Layer 6 of a small transformer language model trained on English Wikipedia (16 layers, counted from 0, width 128).
A neuron's activation on a vector x is GELU(weights . x), where the dot is the dot product.

Input weights of the MLP neurons that the questions are about. A number n stands for n times 0.003.
n97: -35 11 -26 -14 -45 -7 39 0 -6 -12 -2 69 -57 25 34 -3 30 27 28 -67 21 -61 32 10 38 30 -24 -17 -10 37 -12 6 -42 22 21 -13 -5 -7 0 -5 -27 19 -9 -22 -26 29 10 29 15 -3 -18 -46 29 2 57 18 -52 -2 19 -10 16 4 2 -2 -4 13 23 -51 -13 31 57 -23 13 -57 -1 -15 -13 -28 -40 -25 -3 6 -31 -8 52 -5 -1 55 -10 -17 -6 -42 6 37 11 14 -17 0 -16 -33 -22 -6 12 23 18 -34 12 -2 19 25 8 -16 49 -21 -27 11 -1 23 -28 2 -8 -15 18 11 2 -13 -17 38
n106: -37 -31 1 -31 -45 -2 46 29 3 14 -16 -7 -26 58 -36 23 -25 -28 30 -4 -63 -5 -5 -13 -24 42 -12 -11 10 -21 -49 65 -18 7 -18 24 29 25 7 -75 11 2 -37 -35 30 47 3 -20 4 -2 44 -8 46 -19 13 4 24 -40 30 21 17 3 25 46 61 26 27 -18 5 -11 -45 -2 34 -28 -14 24 -21 24 17 7 -32 88 -46 17 46 14 -32 7 1 18 20 -8 19 57 25 -34 15 4 55 -33 -31 8 -23 -72 -6 -8 5 -37 -39 -24 -26 30 25 16 -46 -3 14 -7 -53 26 9 -19 -34 23 -7 -57 18 13
n132: 55 -1 24 -11 -39 4 57 -3 -25 -34 20 -16 11 16 -33 -62 -3 -31 10 3 -4 -36 1 21 -80 5 22 10 54 -7 9 -5 -16 -6 17 -7 37 21 35 12 -33 20 28 -11 51 -13 -4 64 22 -40 16 7 -13 -22 -6 -6 1 -54 34 -7 35 -59 -36 29 53 -20 -20 10 -46 -45 26 -27 48 -4 22 -15 -3 -11 -38 -7 0 46 -55 16 3 -18 -42 30 3 -19 -46 -26 25 -12 -2 -9 2 -11 3 -9 62 -5 -41 17 -29 -26 27 39 3 5 17 -12 19 -2 -40 46 5 11 -12 4 -3 10 -17 33 14 2 0 61
n228: -33 22 -61 -18 -1 -12 -24 53 43 64 15 -18 4 -2 -26 30 4 -35 15 -29 -9 16 -11 -15 -36 -32 -30 46 26 -61 -18 19 -81 -14 5 1 20 33 -58 -17 -21 44 41 1 -18 -12 22 -16 -15 -32 6 25 36 25 -18 6 41 -11 -58 -43 6 3 48 44 24 -1 -35 -2 -16 -64 57 34 -49 4 -26 10 13 30 14 13 51 -66 2 -45 -6 -33 33 -32 54 -10 -4 -2 5 -5 -15 59 26 8 28 -33 0 -38 -14 -26 -10 30 63 35 5 -9 46 17 13 0 -3 29 9 23 -34 -5 4 -23 13 -19 3 -17 42 8
n262: -45 16 -26 -26 -13 -36 -1 14 24 -28 -41 -16 19 72 -35 -18 -1 -30 -11 13 21 42 -16 -22 -4 30 9 48 -17 -33 7 -45 -61 15 -10 31 15 -36 8 19 -43 -18 -25 -19 15 -12 -59 -6 -94 62 37 48 2 7 -17 32 2 -26 46 6 -15 4 1 -44 6 56 -13 -14 22 21 -17 62 0 -28 -35 35 -14 0 24 12 21 -8 5 30 37 63 -54 -21 67 -23 26 -55 3 35 15 -29 -29 12 -45 22 18 -25 6 13 4 -23 20 -4 7 38 -22 -6 56 18 -8 17 -5 -8 17 23 -41 -3 18 -11 -29 -14 -35 19
n268: -25 -51 27 -32 6 31 -10 -9 -38 15 2 13 -5 -14 10 -24 -50 10 29 -26 12 33 -30 -14 38 23 -13 -39 9 -15 10 50 -15 -4 -2 8 -4 23 26 -1 9 10 37 -34 49 10 -20 12 32 19 -56 -9 34 54 57 -25 38 41 -4 -12 52 0 26 -32 22 3 -1 -9 -39 -55 52 -13 -24 38 -34 -9 2 4 15 -30 -19 -39 -33 13 51 -56 8 30 -13 -17 -23 12 -8 3 0 -44 -18 -11 30 12 -31 -82 19 20 -34 -25 -4 5 12 -4 50 13 22 9 17 -9 -15 29 5 10 -52 -2 2 48 30 33 -10 -41
n292: -14 -58 9 23 -26 -10 -24 -32 19 9 19 -14 -4 -16 46 12 -21 42 22 -34 1 28 2 -53 -28 19 58 36 43 -14 -40 11 -8 -5 34 -11 32 -2 2 16 49 -11 47 45 5 -8 4 -49 16 -74 -14 1 -13 15 23 48 9 -3 -5 10 -14 9 -11 38 -25 4 -78 -44 48 -22 2 -32 -13 43 -40 1 -20 -15 -14 33 -28 -45 34 -23 65 -16 -16 25 6 14 24 -12 -41 -57 18 -37 -52 23 40 -11 -19 1 26 4 8 22 -90 -19 -8 21 23 32 51 3 -2 -6 1 -47 44 -39 18 4 17 -3 3 4 21 -23
n321: 15 -13 -8 3 -48 -47 -3 -36 6 -44 -31 9 -2 2 -43 -5 14 -26 7 -12 8 18 2 -13 33 21 5 5 19 -2 10 20 -22 -34 42 19 -12 -6 -52 -24 -4 -9 -5 0 -9 2 47 -14 19 23 -69 -60 1 10 -2 0 -26 10 13 52 -40 7 -45 -28 -14 -19 54 -19 14 -14 -11 17 -9 1 59 33 25 54 -12 -3 10 -3 -20 -27 -52 -16 25 40 -29 2 10 5 36 11 -44 7 -48 -18 -22 30 -3 11 -15 -7 41 -4 14 -2 -22 34 14 16 10 54 -29 -3 40 -24 -19 -3 35 76 23 2 51 -17 10 3
n396: 35 20 33 -31 -16 -4 17 -10 -22 -38 -67 -5 -6 53 -3 1 -31 34 12 20 -41 6 -37 -19 -32 -3 26 35 7 -54 28 9 -5 -36 29 33 9 -3 -22 7 -9 39 7 9 -9 -50 -32 -36 -45 13 38 -23 -13 8 3 9 -27 -33 -8 12 -26 19 -15 23 21 12 22 -13 36 11 -9 24 7 -65 35 11 18 0 -2 -5 -23 0 45 6 -33 -3 23 -1 11 -20 13 27 -12 60 -25 5 9 -28 -29 -11 -16 24 32 -17 -27 -30 25 -45 7 58 19 5 19 80 9 -12 32 -20 9 -84 15 60 25 -13 32 -17 -17 23
n477: -60 0 61 14 35 -44 -14 -47 22 36 3 0 35 -20 -13 1 -29 19 13 43 32 -49 -44 -42 38 28 -14 -12 34 -24 43 -3 44 -14 -2 26 -2 -2 -4 61 -33 -21 -5 -14 -36 -13 26 -29 -72 40 -27 -3 51 60 32 46 23 -31 25 14 -13 20 25 -5 4 -11 -25 -10 -21 38 -36 11 11 9 21 5 17 -71 4 11 -1 -5 -13 22 8 -13 -40 2 -34 21 -18 -29 -12 6 9 32 -16 74 2 -40 -11 -45 14 -20 48 -31 18 -90 1 3 27 22 1 -42 -22 -20 21 -21 -29 -13 -13 33 16 38 13 -3 7 7
n489: -8 5 -34 16 -3 -40 -57 -7 -29 -37 -4 26 52 -72 -22 5 17 -10 -30 34 10 37 58 -31 9 23 3 -43 -14 7 -40 1 -16 -7 9 37 9 19 -2 -22 30 24 -12 -38 -72 -41 47 -16 52 -55 13 24 4 -1 15 15 -2 -19 42 10 12 12 50 19 -2 -53 -38 2 -13 23 31 -27 20 27 -10 -9 3 9 37 9 -7 -12 -15 21 -23 24 -42 -8 8 -19 -13 -63 -2 1 52 40 19 35 21 22 -21 33 -12 2 -10 1 20 -30 47 -3 25 -37 19 12 14 -3 44 -23 -27 -40 0 10 3 24 16 -22 -22 13

Each question shows a token from some text and the vector x that enters the MLP there. A number n stands for n times 0.063.

"En": -15 9 -7 14 31 2 12 -2 23 -19 13 0 -10 38 -5 -68 -18 0 -29 13 17 -5 -3 5 4 -5 -3 -24 8 -12 -12 -21 27 -10 -17 -12 -9 8 2 0 8 22 17 6 13 -25 6 -49 20 8 15 -15 9 19 -4 -1 18 7 -14 4 -2 61 5 4 10 -26 5 5 -3 20 0 -29 -3 -18 -16 -2 13 1 -17 -13 2 2 3 13 2 -5 20 -20 2 -3 -29 -16 -22 11 0 26 29 -22 -5 25 -19 39 25 13 24 18 -9 1 -11 -18 -12 -3 -6 1 -15 36 -3 -2 12 -27 -14 -10 25 -32 -20 -5 20 -17
Which three neurons fire most, strongest first? n396, n489, n477

"named ": 10 12 -4 -7 15 2 -21 -7 16 2 17 2 -22 23 24 -45 -17 6 -21 -1 14 29 -8 9 15 -16 -4 -16 14 4 -11 -5 52 -15 -42 -9 -5 2 -13 40 14 14 18 17 2 -17 19 -31 20 2 -16 -6 -19 14 10 -28 12 24 3 -3 10 32 7 -15 -13 -16 7 -5 1 12 12 -52 0 25 -13 1 14 26 -27 -2 -10 2 -1 -15 -4 -8 -1 -5 -19 -6 -23 -5 -4 14 1 17 54 -13 12 40 0 -8 -17 13 17 -10 -6 12 5 -2 17 -3 1 -6 -8 11 -30 -3 5 21 -25 -16 -1 -39 -1 -2 18 -30
Which neuron fires most, and how strongly? n268, at about 1.9

"by ": 20 17 6 9 3 -3 14 -11 0 1 23 -3 -15 28 -2 -28 -31 12 -15 -4 32 -17 -14 9 11 -6 2 8 2 4 1 -17 22 -28 -51 3 3 -9 -3 19 1 18 -2 0 5 -36 17 -48 15 0 9 -16 10 18 4 3 19 -18 2 -16 9 32 8 -22 -19 -7 14 16 25 8 6 -35 17 9 0 -10 10 11 -38 -20 0 -1 15 -28 10 10 17 -11 -24 11 2 6 -11 -9 19 15 51 -5 17 -6 4 -3 -14 11 11 -2 2 17 -9 -21 -5 22 -12 -30 -7 26 -18 -14 3 27 -10 -22 0 -47 -8 -3 25 -19
Which of these neurons fires most? n477

"number ": 4 0 0 12 5 7 5 1 20 -8 43 3 11 32 7 -61 -25 11 -21 -2 -8 -13 -20 0 1 15 9 -13 -2 -7 -28 -29 11 -27 -36 4 -5 31 14 -6 20 41 2 -4 2 -14 -17 -33 26 2 -18 -22 -2 -1 10 -14 19 18 3 21 14 7 4 -2 7 -12 7 6 15 5 1 -26 10 7 -13 1 13 5 -23 -5 -5 -10 -11 -28 3 3 9 -22 -7 -11 -9 19 -7 5 8 8 33 3 3 35 17 8 -15 23 -6 35 22 31 -2 -7 5 21 -13 -13 -2 -13 -34 -3 -2 12 -5 -25 14 -54 -13 3 11 -31
Which of these neurons fires most? n268

".": -36 21 -3 -2 -9 6 12 35 10 -20 46 -14 16 23 -21 -14 -25 -2 -34 3 -8 -15 -1 20 16 -9 -7 17 18 -16 -26 -20 29 -9 -29 9 9 7 29 16 9 -26 1 21 -1 -25 1 -22 -20 -9 -14 -7 27 2 -18 -20 -10 19 -11 23 -9 22 28 -4 -5 -20 13 -9 3 10 -12 -18 1 -17 -13 -12 2 10 16 2 -5 35 -12 -6 4 -2 32 -8 -17 15 -4 13 9 12 19 -7 6 -30 -2 6 -7 31 2 1 19 22 -6 33 -18 -54 -4 -12 -10 -14 13 16 -3 24 -2 -1 -27 -6 21 -20 -1 5 13 -9
Which of these neurons fires most? n106

"she ": -9 1 21 2 -3 0 34 -7 -4 3 28 14 -25 21 18 -69 -6 7 -29 -2 11 8 11 -6 -3 7 -1 -4 12 -11 -7 -3 21 -26 -38 22 -7 7 19 33 -6 9 -5 14 -4 -17 3 -52 -15 11 -5 -21 1 -21 -3 -34 1 23 0 -2 1 -25 18 4 5 -1 0 1 22 7 -27 -39 18 4 -9 -20 36 -6 -34 -18 -2 35 6 0 18 15 18 -15 -12 -2 -7 18 -1 -6 4 -3 56 -1 -6 18 -7 35 -5 19 0 15 -3 -15 4 -5 -13 6 -13 11 -6 -10 1 -5 7 -6 -16 22 8 -48 2 -6 22 -11
Which neuron fires most, and how strongly? n396, at about 1

"Fin": -19 36 12 7 23 6 43 -12 10 -7 19 -8 -17 1 29 -72 -26 -10 -34 14 8 2 -2 8 -8 -3 7 7 -1 -9 -3 -22 27 -15 -10 -3 -5 8 14 -7 14 14 -6 11 -5 -4 3 -42 6 -13 6 -13 5 -8 -5 -13 2 -12 -24 18 -8 21 8 -9 24 -10 6 14 8 15 -24 -15 -10 -4 -16 -3 25 1 -22 -8 22 29 -7 2 13 -15 8 -43 3 3 2 -12 -3 -3 -23 13 19 -20 5 14 -17 32 4 18 5 16 9 -1 -1 -23 -46 -19 -10 -3 10 27 5 -2 -10 7 -8 24 25 -38 24 18 32 -34
Which neuron fires most, and how strongly? n396, at about 0.24

"==": 7 19 22 -30 -14 0 21 27 20 -12 18 -32 -12 25 9 -27 4 -12 -23 10 -3 -22 3 24 -6 4 -17 27 1 -7 2 6 7 -13 -39 -2 -8 32 18 20 -21 14 -2 18 1 15 1 -34 16 -8 4 -8 23 -24 -12 -31 -6 27 2 15 -16 23 24 10 6 9 9 9 -12 -2 -27 -47 0 -3 -15 2 12 -16 -19 13 -5 25 -14 -14 9 15 -5 -10 -17 10 -12 3 -11 -6 -4 0 19 -11 -9 9 10 14 -33 31 20 3 -15 19 -4 -12 -39 8 5 -20 14 17 -42 5 0 29 7 -18 18 -22 10 15 0 -4
Which neuron fires most, and how strongly? n132, at about 1.2

"of ": 21 18 27 -3 3 12 24 1 16 -13 23 -27 -37 27 -12 -38 -16 -3 -34 -1 31 17 -4 11 1 3 0 0 10 -15 -16 -14 10 -29 -53 10 0 -7 11 20 31 0 -14 -23 3 -17 -15 -23 -11 -15 -12 -28 17 7 -7 -21 27 3 -23 7 -13 18 15 -4 -21 -16 23 10 14 11 -25 -27 22 -14 9 -4 15 -7 -43 1 -9 20 4 0 -1 13 12 -12 5 13 1 -11 10 2 10 24 54 6 13 22 -1 6 -5 7 17 9 12 4 -21 -43 -13 19 -3 -12 11 18 2 -10 2 5 -13 7 6 -30 5 9 7 0
Which three neurons fire most, strongest first? n106, n477, n396

". ": 26 18 26 -7 -11 -32 11 27 -9 6 23 -12 10 36 29 -35 -11 10 -40 6 6 9 -8 9 13 5 -15 17 -1 -15 7 -4 18 -19 -29 0 -23 -7 2 12 13 4 9 6 1 -15 7 -35 9 -15 -3 3 -2 -12 -3 -20 -15 23 10 -7 -5 25 2 12 -9 -16 -6 17 8 7 -5 -51 13 11 2 22 28 -11 -36 -8 11 21 10 -15 11 1 12 -11 -13 -4 -5 -13 6 17 13 4 45 -25 3 -12 -11 35 8 -1 5 4 11 -3 -10 -16 6 -13 -3 0 -5 -12 -39 20 13 25 -20 -14 15 -62 -13 9 16 -10
Which of these neurons fires most? n396

"===": 23 21 35 -12 -8 -3 13 29 12 -4 23 -11 -1 28 -15 -52 -17 -14 -20 2 12 -25 -5 18 -4 5 6 11 -6 -3 -11 -3 33 -23 -53 14 -28 17 14 -4 -18 14 7 -11 0 4 0 -49 13 -17 0 7 4 1 16 -19 -2 26 4 12 -9 34 20 4 -13 -11 -3 -3 2 1 -13 -39 -11 10 -4 17 -1 -9 -28 9 -12 23 0 -8 12 23 -6 -10 -16 -4 -1 5 -8 -1 7 12 34 -22 12 30 -20 9 -27 15 26 17 -6 -6 -6 -9 -10 15 -12 -14 17 26 -30 6 4 20 -4 -36 -4 -39 11 23 23 -6
Which neuron fires most, and how strongly? n106, at about 0.45

"since ": -9 -5 25 -17 -9 9 17 -2 11 5 33 0 -23 42 16 -22 -22 0 -35 -4 18 25 -7 22 -15 6 -12 31 8 -18 -18 -4 35 -30 -40 4 -8 3 -8 34 1 14 -13 4 -2 -38 15 -42 -4 14 -14 -15 1 11 9 -10 14 12 9 -1 -1 11 -2 -9 8 9 15 10 23 25 -18 -10 8 3 -14 -8 23 -5 -29 -29 2 31 -13 -30 28 0 5 -7 3 -9 2 -6 2 -6 -16 11 35 3 15 11 -7 14 -9 12 23 8 11 4 3 -23 0 12 -16 -11 11 -7 -24 4 -14 31 -6 -10 -20 -43 -12 1 32 -20
Which of these neurons fires most? n106

"im": -14 23 15 5 13 5 -28 13 24 -1 23 9 -9 0 -9 -70 -21 -2 -42 3 2 1 4 43 -10 -30 -14 -8 -2 -32 2 -22 25 -8 -21 5 -1 -2 11 36 7 -13 -13 10 10 -17 5 -29 4 -19 27 -34 6 -4 8 -16 13 -4 21 -11 -9 0 -12 -4 5 -11 14 8 18 15 -12 -24 26 25 -5 8 19 31 17 -2 3 3 -1 12 10 -12 -2 -23 -4 -5 8 -2 -6 -2 22 7 9 -3 -19 50 -34 3 -17 19 30 5 -17 18 -8 -41 -7 -1 6 -2 14 22 6 5 -9 -9 8 12 14 -47 -4 -10 15 -24
Which neuron fires most, and how strongly? n489, at about 0.38

"cap": -1 31 1 16 19 -9 -3 -29 2 -8 36 19 -13 -2 6 -68 -13 3 -26 4 25 -13 -9 3 -1 -11 -11 -1 2 3 -28 -33 20 -9 1 -11 -3 -3 15 18 9 14 20 14 9 -33 4 -30 17 11 9 -2 9 10 -1 7 24 7 4 -11 -5 28 9 -19 2 3 -4 -8 8 19 -17 -20 10 -14 7 2 21 -10 -36 -7 -12 25 9 -21 38 -19 6 -23 2 0 -18 -2 -10 -11 4 9 25 -20 28 -4 4 5 -8 24 27 8 3 -7 -11 -35 -48 27 2 -19 2 27 8 -8 2 -13 2 9 25 -59 0 23 25 -23
Which two neurons fire most, strongest first? n477, n292

"\n": -7 23 24 -13 -12 -2 6 4 -4 12 14 -1 -21 29 7 -34 -15 -7 -39 -1 3 -19 12 13 -3 8 1 11 2 -12 0 -3 13 -8 -38 -9 -14 -20 32 10 8 7 -7 14 22 1 4 -35 15 -10 6 -17 2 -8 -7 -20 -7 13 0 -10 -7 26 11 -12 4 5 9 -2 17 7 3 -14 -3 22 -22 28 -7 -24 -49 1 -22 16 23 -28 30 -3 13 -18 -11 1 -21 -25 17 21 20 4 68 4 -7 -9 -6 18 -13 -1 -4 18 1 -9 -14 -2 -9 13 1 4 14 7 -21 8 -9 38 -14 3 16 -43 8 -11 0 1
Which two neurons fire most, strongest first? n106, n97

"Australia ": -23 38 -6 15 -12 6 42 6 13 3 24 8 -6 30 6 -57 -14 1 -44 -9 41 -16 -11 14 4 -7 9 14 7 -7 -12 -40 51 -29 -21 -7 -1 16 13 7 14 -4 -8 30 -3 -19 -7 -14 10 -2 8 -4 -1 -19 4 0 22 11 5 -1 -1 12 5 4 12 9 5 -11 -3 6 -1 -40 -4 -1 14 -11 26 -4 -49 4 15 -2 2 -4 1 -3 13 -2 -30 4 -15 4 10 16 2 -3 31 -34 -7 33 -15 28 -11 28 -3 5 6 12 -2 14 -18 -5 -18 -8 -12 6 -1 5 2 -11 -7 -19 5 -53 -1 12 8 -29
Which neuron fires most, and how strongly? n132, at about 0.45

"(": -6 19 -21 8 10 -3 6 -2 3 -1 15 -11 -35 28 -15 -87 -20 0 -9 11 16 -9 -3 35 -1 11 -11 3 5 0 -41 -46 17 -13 -51 -1 -12 -10 7 27 12 5 -10 21 14 -18 0 -42 2 -13 9 -15 0 13 5 -19 -1 11 -19 7 -5 39 1 -10 11 -3 -20 -4 25 -5 17 -11 3 15 -4 -9 30 -10 -26 -5 5 1 24 -4 -9 22 19 -20 1 11 -3 -15 20 -15 11 4 46 -6 -1 31 -12 0 -15 20 14 34 24 8 -9 -7 0 10 10 2 10 19 -12 -10 4 -3 -9 -11 -1 -38 1 21 14 2
Which neuron fires most, and how strongly? n228, at about 0.34

"& ": 4 -8 -3 8 8 28 19 14 -2 -14 20 -10 -6 53 4 -45 -12 -15 -34 2 16 -21 -29 16 19 -10 -12 -17 7 -5 -15 -18 48 -30 -15 1 -2 3 16 10 9 -6 -5 17 6 -31 -4 -34 -1 -3 3 -36 -10 10 11 -5 29 32 -9 8 -7 14 11 -28 6 2 12 6 -4 0 6 -9 -17 -4 -5 -2 0 3 -19 12 5 -14 -8 -3 13 14 5 6 -1 6 -20 2 4 0 8 -2 48 -30 15 11 -23 10 -1 14 43 18 -12 12 -7 -10 -16 -15 5 3 13 3 -3 9 5 -5 -4 -15 14 -55 -21 26 38 -13
Which of these neurons fires most? n268